Layer 8 of a small transformer language model trained on English Wikipedia (13 layers, counted from 0, width 96).
A neuron adds its activation times its output weights to the MLP's output. To switch it off is to set its activation to zero at one token and run the rest of the model.

Output weights of the MLP neurons that the questions are about. A number n stands for (n - 128) times 0.0041.
n3: 155, 156, 144, 151, 159, 118, 164, 127, 123, 104, 96, 156, 154, 125, 215, 118, 140, 119, 179, 124, 133, 128, 98, 178, 122, 129, 52, 160, 141, 146, 86, 125, 149, 57, 133, 138, 139, 114, 147, 120, 48, 113, 159, 161, 134, 151, 121, 74, 112, 105, 137, 114, 101, 172, 176, 186, 158, 47, 171, 160, 120, 65, 165, 103, 134, 142, 120, 114, 95, 49, 164, 123, 110, 83, 118, 161, 184, 172, 188, 121, 167, 183, 131, 171, 127, 108, 74, 137, 115, 122, 116, 131, 101, 197, 100, 129
n4: 82, 179, 176, 163, 172, 83, 121, 140, 108, 119, 137, 125, 135, 102, 79, 92, 143, 118, 113, 129, 139, 32, 134, 111, 78, 127, 180, 143, 80, 154, 108, 193, 117, 119, 109, 152, 124, 116, 134, 154, 189, 128, 70, 107, 158, 139, 146, 175, 147, 123, 146, 107, 71, 89, 183, 87, 132, 163, 174, 153, 100, 91, 84, 166, 103, 84, 112, 173, 157, 171, 105, 121, 120, 130, 113, 65, 129, 145, 140, 139, 68, 91, 190, 146, 139, 122, 101, 137, 129, 192, 175, 123, 198, 118, 122, 105
n9: 182, 108, 95, 82, 112, 119, 69, 90, 143, 152, 110, 98, 147, 102, 188, 61, 158, 101, 143, 158, 92, 154, 154, 151, 87, 128, 177, 139, 130, 143, 118, 169, 107, 120, 178, 165, 108, 130, 106, 153, 128, 166, 120, 106, 142, 74, 167, 164, 183, 140, 143, 162, 105, 49, 123, 114, 160, 124, 60, 109, 162, 155, 104, 109, 112, 145, 167, 120, 117, 82, 89, 77, 173, 126, 146, 90, 90, 113, 188, 107, 167, 152, 126, 142, 156, 125, 129, 172, 117, 135, 106, 72, 89, 102, 138, 119
n52: 125, 127, 133, 108, 151, 123, 102, 170, 126, 144, 65, 128, 104, 132, 111, 86, 109, 102, 112, 94, 130, 116, 104, 127, 159, 76, 142, 142, 135, 188, 137, 94, 115, 122, 140, 166, 190, 168, 172, 129, 86, 86, 122, 55, 99, 171, 148, 54, 154, 160, 143, 167, 181, 102, 71, 84, 129, 113, 130, 186, 119, 132, 123, 129, 112, 92, 117, 134, 138, 132, 146, 158, 106, 152, 135, 96, 61, 76, 124, 78, 121, 141, 154, 181, 160, 121, 112, 106, 163, 141, 152, 130, 120, 154, 128, 124
n62: 109, 143, 117, 166, 125, 113, 155, 113, 109, 160, 101, 121, 141, 128, 35, 160, 186, 147, 106, 74, 124, 102, 157, 117, 86, 165, 101, 135, 182, 79, 198, 113, 140, 178, 133, 93, 181, 158, 113, 100, 105, 136, 148, 151, 124, 130, 142, 138, 113, 154, 108, 143, 174, 113, 116, 93, 170, 134, 106, 180, 152, 114, 132, 82, 142, 166, 184, 184, 48, 119, 122, 89, 119, 55, 173, 120, 135, 153, 81, 135, 114, 176, 109, 88, 42, 98, 110, 126, 115, 154, 179, 103, 78, 110, 136, 121
n81: 99, 143, 88, 117, 89, 98, 148, 134, 182, 154, 98, 123, 92, 160, 38, 102, 117, 84, 167, 80, 115, 158, 108, 90, 133, 111, 140, 164, 123, 149, 140, 127, 104, 132, 139, 132, 94, 166, 137, 144, 123, 144, 118, 78, 143, 133, 88, 157, 145, 103, 117, 157, 107, 104, 145, 69, 123, 149, 111, 161, 125, 144, 145, 113, 120, 102, 114, 120, 102, 129, 160, 166, 154, 144, 159, 90, 140, 167, 90, 118, 115, 149, 107, 108, 98, 175, 147, 180, 140, 104, 158, 175, 156, 133, 138, 164
n85: 154, 131, 144, 143, 176, 102, 160, 101, 162, 135, 125, 150, 160, 111, 208, 140, 119, 148, 119, 148, 87, 137, 153, 158, 141, 67, 55, 114, 121, 131, 129, 88, 144, 139, 177, 86, 123, 90, 95, 83, 166, 176, 118, 147, 141, 163, 157, 89, 158, 139, 116, 151, 161, 176, 98, 151, 90, 65, 96, 126, 114, 129, 115, 99, 141, 170, 107, 111, 139, 180, 106, 175, 144, 97, 97, 157, 143, 98, 155, 136, 114, 133, 104, 106, 188, 132, 139, 114, 80, 141, 136, 105, 117, 151, 143, 119
n93: 140, 172, 149, 93, 138, 98, 143, 137, 155, 130, 137, 85, 140, 213, 142, 138, 156, 114, 111, 73, 143, 131, 80, 104, 145, 110, 96, 133, 147, 173, 132, 95, 165, 151, 128, 89, 91, 106, 95, 84, 132, 141, 139, 144, 101, 147, 160, 81, 77, 114, 126, 91, 92, 157, 122, 128, 120, 145, 137, 121, 98, 151, 124, 94, 110, 120, 150, 120, 55, 84, 142, 102, 149, 139, 172, 129, 132, 112, 117, 184, 157, 142, 141, 101, 136, 97, 147, 173, 87, 99, 146, 129, 107, 137, 194, 147
n160: 145, 145, 124, 159, 147, 140, 128, 117, 88, 154, 55, 180, 151, 140, 131, 147, 162, 213, 122, 131, 148, 150, 146, 122, 100, 127, 131, 127, 167, 211, 124, 170, 111, 134, 117, 112, 79, 47, 117, 89, 114, 178, 145, 132, 148, 129, 135, 125, 176, 145, 157, 129, 154, 102, 117, 122, 123, 115, 141, 121, 130, 162, 114, 115, 87, 140, 168, 103, 91, 112, 74, 128, 142, 139, 94, 110, 115, 117, 115, 121, 127, 125, 129, 106, 123, 130, 147, 165, 86, 97, 166, 166, 170, 88, 132, 144
n166: 117, 139, 126, 167, 80, 129, 174, 158, 133, 158, 126, 160, 99, 55, 169, 163, 119, 121, 121, 158, 164, 167, 120, 185, 133, 117, 183, 131, 90, 158, 132, 111, 192, 112, 107, 94, 166, 129, 149, 38, 140, 109, 111, 179, 121, 145, 189, 125, 128, 158, 147, 89, 154, 130, 147, 109, 167, 102, 105, 176, 135, 142, 144, 91, 117, 112, 133, 176, 160, 132, 129, 162, 117, 76, 129, 152, 102, 127, 165, 119, 91, 88, 154, 153, 104, 119, 119, 122, 135, 119, 117, 145, 135, 110, 132, 166
n197: 142, 78, 134, 183, 152, 158, 118, 116, 132, 124, 133, 100, 39, 149, 204, 141, 153, 139, 79, 112, 169, 101, 106, 111, 125, 158, 96, 155, 128, 149, 100, 152, 145, 122, 124, 123, 73, 129, 134, 123, 141, 90, 138, 51, 68, 115, 110, 121, 139, 112, 139, 239, 90, 150, 135, 224, 117, 93, 138, 158, 156, 152, 112, 112, 112, 118, 120, 143, 140, 137, 156, 127, 89, 144, 145, 134, 134, 181, 73, 132, 110, 128, 135, 165, 104, 121, 110, 152, 173, 156, 112, 112, 134, 182, 137, 105
n200: 155, 91, 111, 192, 173, 121, 123, 155, 116, 126, 147, 104, 181, 128, 178, 164, 186, 81, 152, 106, 150, 125, 119, 109, 142, 144, 144, 87, 91, 138, 70, 140, 92, 109, 88, 114, 190, 117, 146, 87, 159, 105, 146, 100, 101, 164, 198, 134, 97, 122, 150, 174, 176, 147, 96, 55, 129, 217, 90, 179, 148, 149, 139, 159, 155, 117, 145, 155, 142, 146, 87, 69, 169, 129, 170, 131, 139, 136, 95, 158, 165, 116, 117, 106, 105, 133, 127, 161, 49, 129, 129, 198, 112, 102, 168, 134
n223: 126, 195, 110, 103, 133, 209, 147, 139, 101, 126, 108, 74, 193, 141, 91, 149, 128, 180, 134, 114, 130, 170, 93, 178, 83, 139, 89, 119, 91, 121, 147, 116, 86, 168, 180, 109, 93, 130, 94, 150, 147, 131, 145, 221, 142, 92, 53, 90, 93, 134, 131, 218, 108, 101, 122, 78, 128, 103, 19, 190, 134, 127, 113, 110, 79, 122, 113, 100, 133, 114, 99, 126, 105, 173, 141, 72, 145, 120, 78, 164, 144, 151, 131, 111, 96, 81, 144, 123, 76, 149, 144, 174, 122, 88, 194, 183
n230: 149, 113, 100, 188, 153, 101, 76, 94, 133, 112, 130, 119, 146, 116, 103, 142, 189, 95, 68, 85, 122, 139, 103, 104, 111, 108, 143, 121, 114, 114, 116, 147, 146, 96, 152, 70, 93, 129, 78, 171, 129, 105, 110, 107, 184, 129, 151, 142, 158, 191, 132, 132, 158, 147, 54, 93, 97, 126, 157, 143, 130, 130, 130, 75, 119, 170, 112, 127, 106, 61, 140, 120, 168, 143, 129, 134, 150, 136, 109, 6, 116, 145, 132, 99, 110, 161, 158, 147, 172, 60, 107, 154, 112, 119, 109, 112
n233: 139, 127, 165, 151, 96, 188, 111, 140, 202, 109, 101, 126, 126, 148, 185, 145, 166, 138, 141, 122, 141, 83, 145, 139, 133, 102, 23, 126, 141, 106, 144, 183, 172, 112, 163, 139, 117, 119, 145, 103, 138, 165, 156, 104, 131, 148, 104, 121, 113, 127, 127, 108, 107, 174, 119, 116, 105, 192, 87, 114, 131, 107, 93, 102, 103, 120, 119, 173, 139, 115, 168, 159, 231, 171, 157, 153, 165, 131, 103, 167, 113, 111, 99, 107, 66, 131, 70, 95, 78, 146, 138, 87, 87, 147, 121, 130
n244: 161, 150, 153, 132, 165, 129, 79, 91, 122, 174, 100, 84, 116, 138, 153, 132, 90, 140, 93, 115, 69, 125, 164, 148, 128, 131, 110, 101, 89, 150, 115, 167, 139, 123, 167, 112, 76, 117, 130, 93, 152, 155, 171, 153, 131, 149, 156, 111, 98, 105, 126, 194, 121, 93, 153, 115, 130, 193, 188, 101, 112, 176, 127, 131, 83, 128, 173, 117, 104, 157, 106, 128, 148, 183, 182, 106, 119, 108, 101, 176, 133, 118, 164, 186, 154, 59, 182, 140, 139, 114, 113, 126, 178, 137, 120, 70

Each question names a token from some text and the token that comes next. It shows the activations a of the neurons there, in the order above. A number n stands for (n - 128) times 0.095.

Then comes g, the gradient of the next token's log-probability with respect to the MLP's output, scaled to length 1. A neuron's effect is roughly proportional to its activation times (output weights . g). A number n stands for (n - 128) times 0.0029.

"s", then " over"
a: 129, 130, 122, 119, 131, 114, 127, 124, 127, 127, 119, 131, 129, 124, 128, 127
g: 98, 136, 108, 174, 150, 162, 111, 45, 75, 152, 140, 167, 163, 179, 116, 110, 175, 82, 155, 153, 119, 114, 146, 143, 118, 86, 126, 144, 162, 95, 132, 188, 177, 144, 52, 183, 66, 78, 145, 128, 153, 76, 156, 112, 130, 89, 151, 117, 203, 137, 98, 152, 95, 158, 100, 144, 125, 170, 187, 156, 92, 161, 164, 134, 89, 104, 104, 113, 244, 123, 176, 150, 120, 78, 149, 159, 134, 152, 146, 132, 135, 128, 147, 118, 136, 160, 125, 39, 147, 146, 129, 118, 99, 112, 84, 150
Which two neurons, each switched off alone, lower its probability most, in order? n81, n93

" School", then "."
a: 125, 127, 128, 116, 130, 88, 151, 124, 127, 126, 128, 123, 129, 121, 129, 130
g: 170, 100, 124, 112, 153, 132, 141, 164, 107, 77, 92, 165, 138, 49, 112, 159, 133, 147, 75, 135, 96, 134, 108, 167, 127, 65, 121, 114, 145, 139, 113, 112, 169, 185, 123, 101, 163, 125, 154, 136, 95, 173, 142, 104, 139, 94, 115, 120, 198, 137, 139, 154, 97, 128, 159, 90, 153, 118, 125, 184, 69, 128, 85, 159, 211, 45, 127, 163, 95, 188, 86, 179, 141, 179, 111, 204, 140, 138, 98, 124, 100, 101, 90, 134, 193, 148, 80, 142, 85, 53, 162, 137, 118, 140, 183, 96
Which neuron, switched off, raises the next token's probability most? n52

" agricultural", then " district"
a: 130, 127, 128, 128, 125, 134, 129, 121, 177, 130, 128, 132, 127, 140, 126, 128
g: 131, 155, 188, 127, 146, 151, 217, 143, 146, 104, 148, 169, 132, 191, 131, 139, 134, 138, 157, 125, 120, 99, 111, 91, 169, 107, 125, 143, 133, 100, 172, 154, 187, 108, 114, 108, 87, 199, 134, 105, 110, 125, 127, 159, 82, 138, 128, 135, 168, 140, 112, 141, 125, 112, 86, 145, 89, 108, 172, 127, 185, 212, 125, 102, 128, 179, 115, 98, 123, 106, 196, 128, 140, 156, 107, 117, 150, 94, 79, 104, 24, 110, 160, 140, 191, 95, 134, 118, 56, 152, 153, 165, 153, 63, 51, 67
Which neuron, switched off, lowers the next token's probability most? n160

"4", then "7"
a: 127, 129, 122, 128, 130, 128, 123, 124, 133, 127, 129, 127, 131, 128, 132, 127
g: 129, 127, 105, 48, 64, 176, 135, 128, 64, 146, 165, 138, 165, 124, 133, 94, 110, 48, 114, 132, 132, 150, 120, 115, 93, 105, 117, 131, 100, 137, 145, 155, 129, 171, 169, 120, 17, 105, 183, 137, 109, 125, 142, 139, 116, 153, 124, 67, 110, 161, 45, 141, 125, 105, 130, 193, 97, 145, 68, 157, 134, 111, 86, 131, 110, 124, 110, 80, 117, 110, 115, 195, 48, 123, 208, 97, 88, 119, 144, 141, 81, 110, 120, 127, 139, 72, 105, 125, 147, 170, 178, 161, 171, 164, 126, 152
Which neuron, switched off, lowers the next token's probability most? n223

"etti", then " ("
a: 126, 128, 129, 129, 128, 128, 126, 134, 127, 147, 129, 124, 127, 115, 134, 127
g: 86, 124, 153, 101, 41, 157, 93, 101, 99, 90, 103, 120, 94, 165, 132, 130, 149, 211, 87, 133, 97, 142, 132, 69, 125, 121, 128, 122, 123, 154, 158, 99, 149, 81, 66, 91, 90, 115, 69, 111, 147, 76, 118, 138, 124, 120, 165, 91, 140, 80, 140, 132, 88, 170, 190, 90, 120, 92, 142, 174, 167, 130, 125, 126, 122, 135, 33, 182, 169, 179, 94, 81, 108, 137, 136, 72, 145, 150, 207, 116, 150, 130, 80, 131, 113, 169, 186, 102, 112, 185, 78, 126, 88, 145, 120, 155
Which neuron, switched off, lowers the next token's probability most? n166

"==", then "\n"
a: 121, 235, 129, 126, 129, 128, 129, 132, 135, 128, 127, 128, 135, 129, 128, 127
g: 64, 116, 121, 116, 109, 122, 136, 190, 128, 139, 116, 97, 101, 154, 112, 95, 127, 98, 156, 117, 168, 74, 133, 165, 131, 111, 159, 130, 127, 72, 66, 141, 132, 74, 124, 153, 116, 87, 149, 138, 146, 169, 134, 132, 111, 153, 121, 128, 162, 96, 162, 132, 73, 116, 182, 147, 87, 131, 68, 198, 57, 101, 99, 102, 132, 99, 106, 94, 139, 205, 110, 145, 164, 130, 130, 162, 83, 55, 74, 160, 97, 32, 179, 111, 146, 191, 143, 114, 127, 200, 77, 108, 182, 122, 130, 88
Which neuron, switched off, lowers the next token's probability most? n4

".", then "5"
a: 147, 127, 135, 124, 129, 134, 135, 135, 132, 124, 132, 121, 132, 130, 129, 127
g: 154, 123, 119, 123, 109, 69, 133, 142, 137, 93, 157, 106, 111, 109, 160, 114, 78, 81, 129, 83, 87, 133, 163, 130, 140, 117, 110, 124, 103, 153, 99, 116, 97, 88, 172, 159, 98, 200, 105, 97, 89, 141, 74, 156, 92, 127, 148, 119, 139, 90, 165, 142, 140, 145, 73, 108, 130, 179, 192, 161, 136, 136, 155, 76, 116, 116, 173, 161, 123, 96, 178, 60, 33, 182, 106, 163, 215, 167, 104, 169, 115, 167, 120, 121, 160, 145, 144, 140, 103, 122, 69, 52, 129, 179, 152, 200
Which neuron, switched off, lowers the next token's probability most? n3

" mayor", then " is"
a: 124, 127, 128, 127, 132, 133, 132, 127, 138, 130, 137, 128, 128, 128, 155, 127
g: 158, 109, 207, 168, 101, 154, 101, 153, 174, 62, 106, 130, 144, 106, 159, 121, 96, 62, 113, 118, 100, 85, 135, 171, 127, 174, 94, 199, 169, 123, 142, 96, 217, 64, 124, 128, 132, 139, 177, 171, 66, 134, 128, 123, 77, 153, 171, 113, 137, 140, 155, 163, 145, 142, 152, 134, 133, 111, 149, 122, 116, 158, 121, 128, 135, 88, 123, 183, 72, 183, 107, 72, 116, 181, 112, 156, 123, 96, 137, 136, 137, 105, 84, 140, 86, 132, 102, 59, 118, 164, 201, 130, 150, 109, 46, 172
Which neuron, switched off, lowers the next token's probability most? n233

" After", then " his"
a: 130, 130, 126, 130, 128, 135, 128, 128, 128, 127, 136, 145, 133, 122, 114, 174
g: 136, 106, 127, 112, 152, 167, 116, 154, 121, 135, 143, 76, 155, 194, 140, 113, 175, 83, 83, 118, 100, 142, 78, 67, 169, 150, 111, 57, 85, 128, 186, 44, 134, 172, 119, 151, 178, 134, 144, 104, 128, 170, 109, 146, 139, 85, 137, 113, 145, 105, 183, 100, 189, 139, 155, 154, 101, 120, 167, 177, 133, 79, 105, 86, 95, 67, 132, 93, 169, 119, 83, 81, 129, 98, 67, 114, 152, 155, 141, 149, 101, 50, 97, 100, 142, 108, 190, 77, 123, 88, 148, 130, 63, 114, 145, 174
Which neuron, switched off, raises the next token's probability most? n244

"2", then "3"
a: 128, 127, 129, 129, 130, 124, 121, 128, 123, 128, 249, 129, 128, 128, 125, 130
g: 119, 77, 95, 127, 223, 115, 162, 190, 131, 138, 181, 166, 138, 139, 123, 99, 210, 120, 148, 156, 110, 57, 118, 50, 147, 84, 163, 134, 176, 126, 125, 104, 114, 82, 121, 170, 76, 101, 135, 117, 122, 151, 137, 57, 103, 76, 155, 187, 155, 97, 72, 128, 122, 145, 149, 110, 126, 130, 119, 67, 178, 105, 139, 112, 144, 93, 138, 91, 147, 109, 113, 108, 50, 149, 112, 135, 150, 78, 102, 150, 125, 101, 89, 159, 151, 137, 166, 170, 232, 108, 118, 159, 144, 117, 122, 103
Which neuron, switched off, lowers the next token's probability most? n197

"digenous", then " people"
a: 128, 129, 134, 127, 127, 127, 128, 127, 131, 131, 128, 130, 144, 135, 126, 130
g: 77, 94, 78, 136, 89, 167, 129, 86, 99, 138, 126, 50, 102, 160, 87, 95, 97, 86, 133, 86, 107, 165, 78, 154, 174, 134, 77, 151, 16, 111, 111, 138, 79, 134, 145, 121, 125, 164, 136, 121, 108, 98, 108, 102, 185, 61, 111, 106, 95, 100, 115, 155, 185, 187, 145, 136, 176, 90, 118, 45, 134, 151, 131, 111, 169, 165, 68, 121, 140, 109, 84, 118, 103, 148, 118, 115, 150, 112, 57, 113, 134, 187, 143, 89, 106, 125, 61, 139, 100, 155, 77, 138, 109, 136, 133, 113
Which neuron, switched off, lowers the next token's probability most? n223

" home", then " runs"
a: 124, 131, 133, 125, 129, 124, 133, 122, 126, 128, 130, 125, 128, 124, 135, 128
g: 63, 116, 129, 115, 144, 137, 106, 117, 58, 156, 54, 100, 124, 141, 87, 124, 77, 67, 126, 160, 116, 125, 65, 131, 121, 182, 70, 165, 145, 165, 146, 160, 161, 110, 128, 131, 171, 149, 175, 121, 161, 97, 116, 149, 72, 62, 151, 111, 110, 88, 80, 159, 107, 152, 132, 146, 166, 110, 196, 155, 159, 125, 185, 89, 95, 66, 101, 183, 126, 83, 161, 109, 160, 163, 75, 28, 69, 90, 92, 142, 171, 115, 114, 91, 131, 140, 141, 118, 133, 132, 174, 126, 137, 124, 159, 112
Which neuron, switched off, lowers the next token's probability most? n230

"See", then " also"
a: 129, 128, 142, 127, 129, 131, 131, 122, 130, 126, 129, 146, 128, 123, 124, 128
g: 176, 147, 140, 62, 162, 135, 107, 101, 107, 184, 78, 97, 113, 99, 102, 83, 153, 128, 154, 95, 144, 73, 130, 118, 144, 166, 85, 81, 131, 170, 90, 204, 147, 93, 137, 134, 132, 98, 169, 142, 134, 134, 143, 111, 152, 154, 115, 157, 153, 91, 117, 146, 155, 59, 102, 71, 84, 104, 106, 205, 136, 68, 100, 71, 168, 84, 176, 109, 119, 134, 101, 71, 147, 156, 107, 122, 137, 134, 145, 160, 94, 115, 117, 151, 57, 146, 187, 141, 128, 126, 102, 39, 168, 180, 151, 196
Which two neurons, each switched off alone, lower its probability most, in order? n9, n200

" of", then " Al"
a: 129, 127, 140, 133, 126, 127, 129, 129, 125, 131, 128, 123, 124, 129, 131, 141
g: 134, 122, 126, 84, 159, 149, 106, 114, 116, 102, 99, 138, 106, 153, 138, 101, 115, 145, 22, 165, 134, 128, 159, 40, 86, 108, 107, 131, 150, 102, 179, 103, 128, 139, 104, 157, 105, 155, 121, 167, 100, 104, 151, 98, 122, 110, 150, 122, 119, 170, 194, 134, 227, 89, 96, 161, 125, 140, 57, 58, 176, 136, 171, 184, 133, 92, 120, 143, 67, 107, 120, 137, 84, 141, 136, 104, 156, 88, 135, 119, 193, 46, 96, 107, 130, 138, 133, 152, 124, 71, 169, 190, 124, 95, 181, 125
Which neuron, switched off, lowers the next token's probability most? n9

" out", then " of"
a: 133, 130, 127, 122, 128, 133, 128, 127, 115, 129, 124, 142, 132, 126, 128, 144
g: 118, 149, 118, 93, 175, 158, 134, 116, 112, 213, 53, 138, 124, 123, 76, 54, 134, 135, 144, 126, 137, 108, 103, 171, 147, 149, 80, 125, 125, 126, 125, 134, 128, 124, 69, 154, 140, 153, 166, 91, 167, 126, 137, 153, 135, 172, 115, 132, 169, 120, 134, 125, 109, 63, 103, 147, 104, 149, 162, 155, 164, 91, 134, 50, 85, 143, 121, 148, 89, 121, 114, 130, 149, 162, 155, 85, 219, 84, 193, 104, 111, 137, 90, 197, 124, 114, 151, 169, 145, 142, 48, 151, 193, 88, 193, 58
Which neuron, switched off, lowers the next token's probability most? n244

" (", then "8"
a: 127, 128, 128, 127, 115, 129, 126, 158, 127, 125, 128, 93, 118, 119, 127, 132
g: 148, 112, 178, 109, 71, 126, 71, 50, 67, 92, 127, 137, 172, 95, 100, 97, 200, 86, 98, 110, 144, 134, 168, 152, 127, 132, 90, 61, 125, 158, 113, 173, 177, 159, 130, 34, 92, 94, 171, 136, 108, 117, 122, 144, 180, 153, 103, 68, 109, 129, 123, 143, 117, 121, 104, 92, 87, 143, 106, 138, 113, 157, 88, 150, 180, 147, 140, 134, 86, 163, 195, 199, 88, 156, 202, 119, 139, 104, 115, 122, 173, 85, 152, 133, 128, 119, 94, 127, 157, 101, 131, 55, 109, 152, 161, 154
Which neuron, switched off, lowers the next token's probability most? n93

" daily", then " maximum"
a: 131, 126, 133, 145, 126, 133, 127, 116, 130, 128, 129, 124, 125, 135, 124, 128
g: 66, 137, 164, 123, 139, 144, 153, 165, 94, 124, 74, 182, 112, 38, 104, 104, 111, 82, 148, 138, 184, 134, 144, 102, 186, 81, 122, 159, 145, 116, 117, 131, 143, 161, 70, 134, 170, 135, 52, 165, 161, 110, 172, 136, 100, 147, 123, 139, 125, 142, 148, 162, 54, 124, 122, 94, 174, 91, 126, 129, 98, 148, 83, 209, 137, 104, 127, 168, 119, 79, 147, 80, 59, 101, 149, 100, 39, 135, 102, 110, 170, 118, 130, 96, 88, 147, 124, 86, 87, 172, 92, 163, 168, 115, 174, 105
Which neuron, switched off, lowers the next token's probability most? n52

" selection", then " in"
a: 126, 129, 130, 134, 132, 113, 129, 127, 137, 132, 126, 113, 125, 127, 129, 132
g: 142, 150, 79, 124, 95, 132, 136, 111, 88, 105, 118, 131, 98, 124, 141, 129, 141, 114, 143, 85, 125, 84, 165, 110, 128, 166, 121, 85, 108, 106, 109, 152, 173, 108, 89, 106, 154, 85, 165, 110, 118, 135, 107, 143, 108, 91, 161, 86, 147, 152, 156, 121, 71, 180, 72, 118, 33, 144, 155, 107, 128, 114, 177, 100, 160, 111, 74, 164, 82, 94, 114, 91, 173, 108, 103, 116, 20, 82, 78, 153, 145, 110, 180, 145, 82, 139, 107, 65, 194, 143, 142, 119, 37, 178, 98, 187
Which neuron, switched off, lowers the next token's probability most? n81

"0", then ")"
a: 133, 129, 131, 128, 126, 131, 114, 128, 130, 126, 128, 128, 128, 107, 130, 129
g: 105, 193, 133, 158, 126, 75, 139, 154, 138, 92, 125, 149, 78, 102, 111, 126, 77, 219, 177, 183, 115, 142, 117, 181, 145, 103, 131, 128, 120, 162, 104, 113, 162, 102, 110, 64, 162, 136, 54, 116, 109, 153, 146, 177, 178, 89, 143, 157, 128, 151, 180, 159, 175, 151, 116, 89, 123, 99, 105, 137, 139, 138, 124, 172, 55, 111, 157, 172, 101, 167, 87, 64, 171, 117, 76, 82, 157, 60, 131, 83, 136, 167, 137, 184, 121, 85, 123, 119, 107, 106, 80, 91, 151, 137, 173, 75
Which neuron, switched off, raises the next token's probability most? n85

" became", then " a"
a: 129, 128, 125, 133, 129, 135, 127, 128, 126, 129, 115, 133, 134, 121, 129, 138
g: 151, 134, 173, 106, 163, 143, 110, 100, 155, 106, 105, 79, 103, 96, 120, 177, 201, 116, 126, 136, 109, 107, 122, 176, 133, 119, 96, 138, 85, 87, 53, 101, 128, 116, 159, 118, 141, 58, 114, 115, 107, 158, 75, 125, 79, 192, 126, 90, 213, 122, 63, 128, 158, 87, 155, 114, 141, 110, 111, 172, 136, 138, 137, 93, 211, 151, 102, 208, 121, 112, 149, 125, 88, 181, 163, 153, 148, 102, 158, 186, 147, 107, 143, 186, 153, 149, 173, 144, 165, 191, 67, 167, 94, 114, 115, 101
Which neuron, switched off, lowers the next token's probability most? n244

"te", then "at"
a: 133, 128, 130, 128, 125, 131, 130, 128, 129, 127, 132, 128, 128, 137, 128, 129
g: 173, 87, 120, 207, 115, 140, 124, 61, 133, 117, 93, 157, 103, 167, 148, 90, 173, 102, 189, 150, 100, 146, 114, 142, 161, 126, 112, 130, 187, 89, 176, 138, 125, 102, 137, 114, 169, 130, 65, 128, 93, 105, 101, 114, 189, 102, 99, 90, 154, 114, 50, 111, 112, 108, 118, 202, 125, 180, 152, 156, 219, 124, 134, 119, 116, 118, 153, 198, 77, 195, 160, 129, 97, 125, 186, 115, 143, 142, 132, 163, 173, 132, 108, 66, 94, 183, 122, 73, 94, 87, 117, 129, 138, 83, 119, 118
Which neuron, switched off, raises the next token's probability most? n62

" Al", then "ban"
a: 127, 132, 132, 128, 130, 128, 128, 129, 131, 129, 132, 126, 127, 131, 124, 128
g: 156, 115, 158, 120, 128, 168, 106, 108, 182, 192, 144, 119, 145, 155, 107, 159, 93, 124, 185, 50, 131, 106, 194, 74, 135, 102, 85, 131, 135, 117, 115, 166, 129, 131, 180, 67, 70, 138, 116, 136, 125, 159, 132, 45, 67, 156, 103, 104, 127, 75, 166, 168, 99, 143, 106, 55, 190, 102, 156, 151, 113, 141, 61, 146, 94, 154, 111, 133, 101, 99, 142, 86, 100, 118, 162, 179, 123, 62, 113, 125, 203, 81, 101, 193, 173, 152, 132, 135, 109, 124, 102, 126, 142, 137, 89, 94
Which neuron, switched off, raises the next token's probability most? n233

"reg", then "ress"
a: 131, 121, 136, 126, 127, 130, 128, 127, 129, 81, 128, 145, 129, 129, 129, 130
g: 127, 106, 167, 108, 152, 83, 103, 128, 63, 153, 103, 122, 179, 55, 167, 186, 139, 100, 99, 118, 138, 139, 136, 137, 117, 139, 135, 201, 108, 142, 154, 206, 118, 94, 134, 140, 105, 157, 204, 86, 104, 100, 150, 131, 163, 193, 82, 176, 104, 96, 162, 127, 112, 137, 71, 118, 160, 151, 174, 196, 124, 113, 109, 155, 126, 94, 41, 128, 172, 114, 180, 75, 138, 103, 113, 132, 128, 207, 142, 171, 195, 141, 116, 106, 107, 149, 141, 134, 169, 52, 152, 135, 116, 123, 164, 117
Which neuron, switched off, lowers the next token's probability most? n200

"dra", then "ft"
a: 127, 138, 130, 163, 129, 129, 131, 128, 130, 133, 127, 127, 128, 122, 128, 127
g: 83, 150, 173, 80, 133, 146, 133, 127, 73, 183, 124, 70, 119, 125, 102, 152, 177, 99, 91, 140, 159, 95, 130, 63, 102, 140, 109, 166, 116, 148, 159, 192, 161, 113, 139, 98, 191, 179, 162, 125, 143, 146, 124, 141, 140, 135, 148, 73, 119, 122, 138, 153, 104, 153, 128, 112, 100, 149, 114, 146, 142, 171, 138, 118, 35, 133, 55, 159, 115, 117, 194, 163, 84, 102, 39, 129, 100, 107, 142, 73, 194, 80, 114, 137, 148, 114, 115, 68, 134, 88, 106, 192, 143, 156, 162, 202
Which neuron, switched off, lowers the next token's probability most? n52

" with", then " the"
a: 127, 130, 129, 129, 126, 127, 128, 134, 128, 129, 158, 139, 126, 122, 113, 139
g: 77, 93, 140, 196, 54, 176, 119, 110, 144, 127, 112, 136, 89, 134, 159, 103, 86, 155, 193, 139, 107, 163, 92, 108, 123, 133, 106, 134, 114, 125, 172, 117, 41, 114, 120, 119, 194, 128, 163, 78, 174, 156, 101, 176, 77, 70, 108, 156, 119, 92, 170, 129, 153, 138, 102, 187, 178, 82, 140, 171, 118, 146, 90, 154, 114, 72, 127, 192, 140, 102, 98, 87, 80, 94, 117, 95, 137, 117, 109, 112, 155, 118, 152, 168, 123, 173, 158, 81, 120, 104, 124, 196, 104, 137, 48, 80
Which neuron, switched off, lowers the next token's probability most? n197

"op", then "ho"
a: 132, 128, 133, 153, 125, 134, 134, 131, 142, 130, 126, 121, 129, 129, 132, 128
g: 108, 142, 126, 77, 140, 142, 178, 139, 161, 163, 113, 144, 136, 172, 112, 107, 129, 126, 96, 87, 122, 109, 47, 55, 210, 165, 147, 112, 119, 112, 116, 116, 129, 135, 101, 125, 149, 95, 143, 125, 104, 116, 129, 114, 149, 136, 163, 174, 95, 111, 45, 171, 215, 149, 107, 174, 181, 101, 107, 111, 120, 95, 121, 129, 150, 25, 163, 105, 175, 135, 129, 162, 103, 113, 194, 96, 103, 123, 108, 97, 144, 113, 132, 73, 161, 175, 81, 117, 120, 73, 182, 97, 103, 168, 50, 99
Which neuron, switched off, lowers the next token's probability most? n52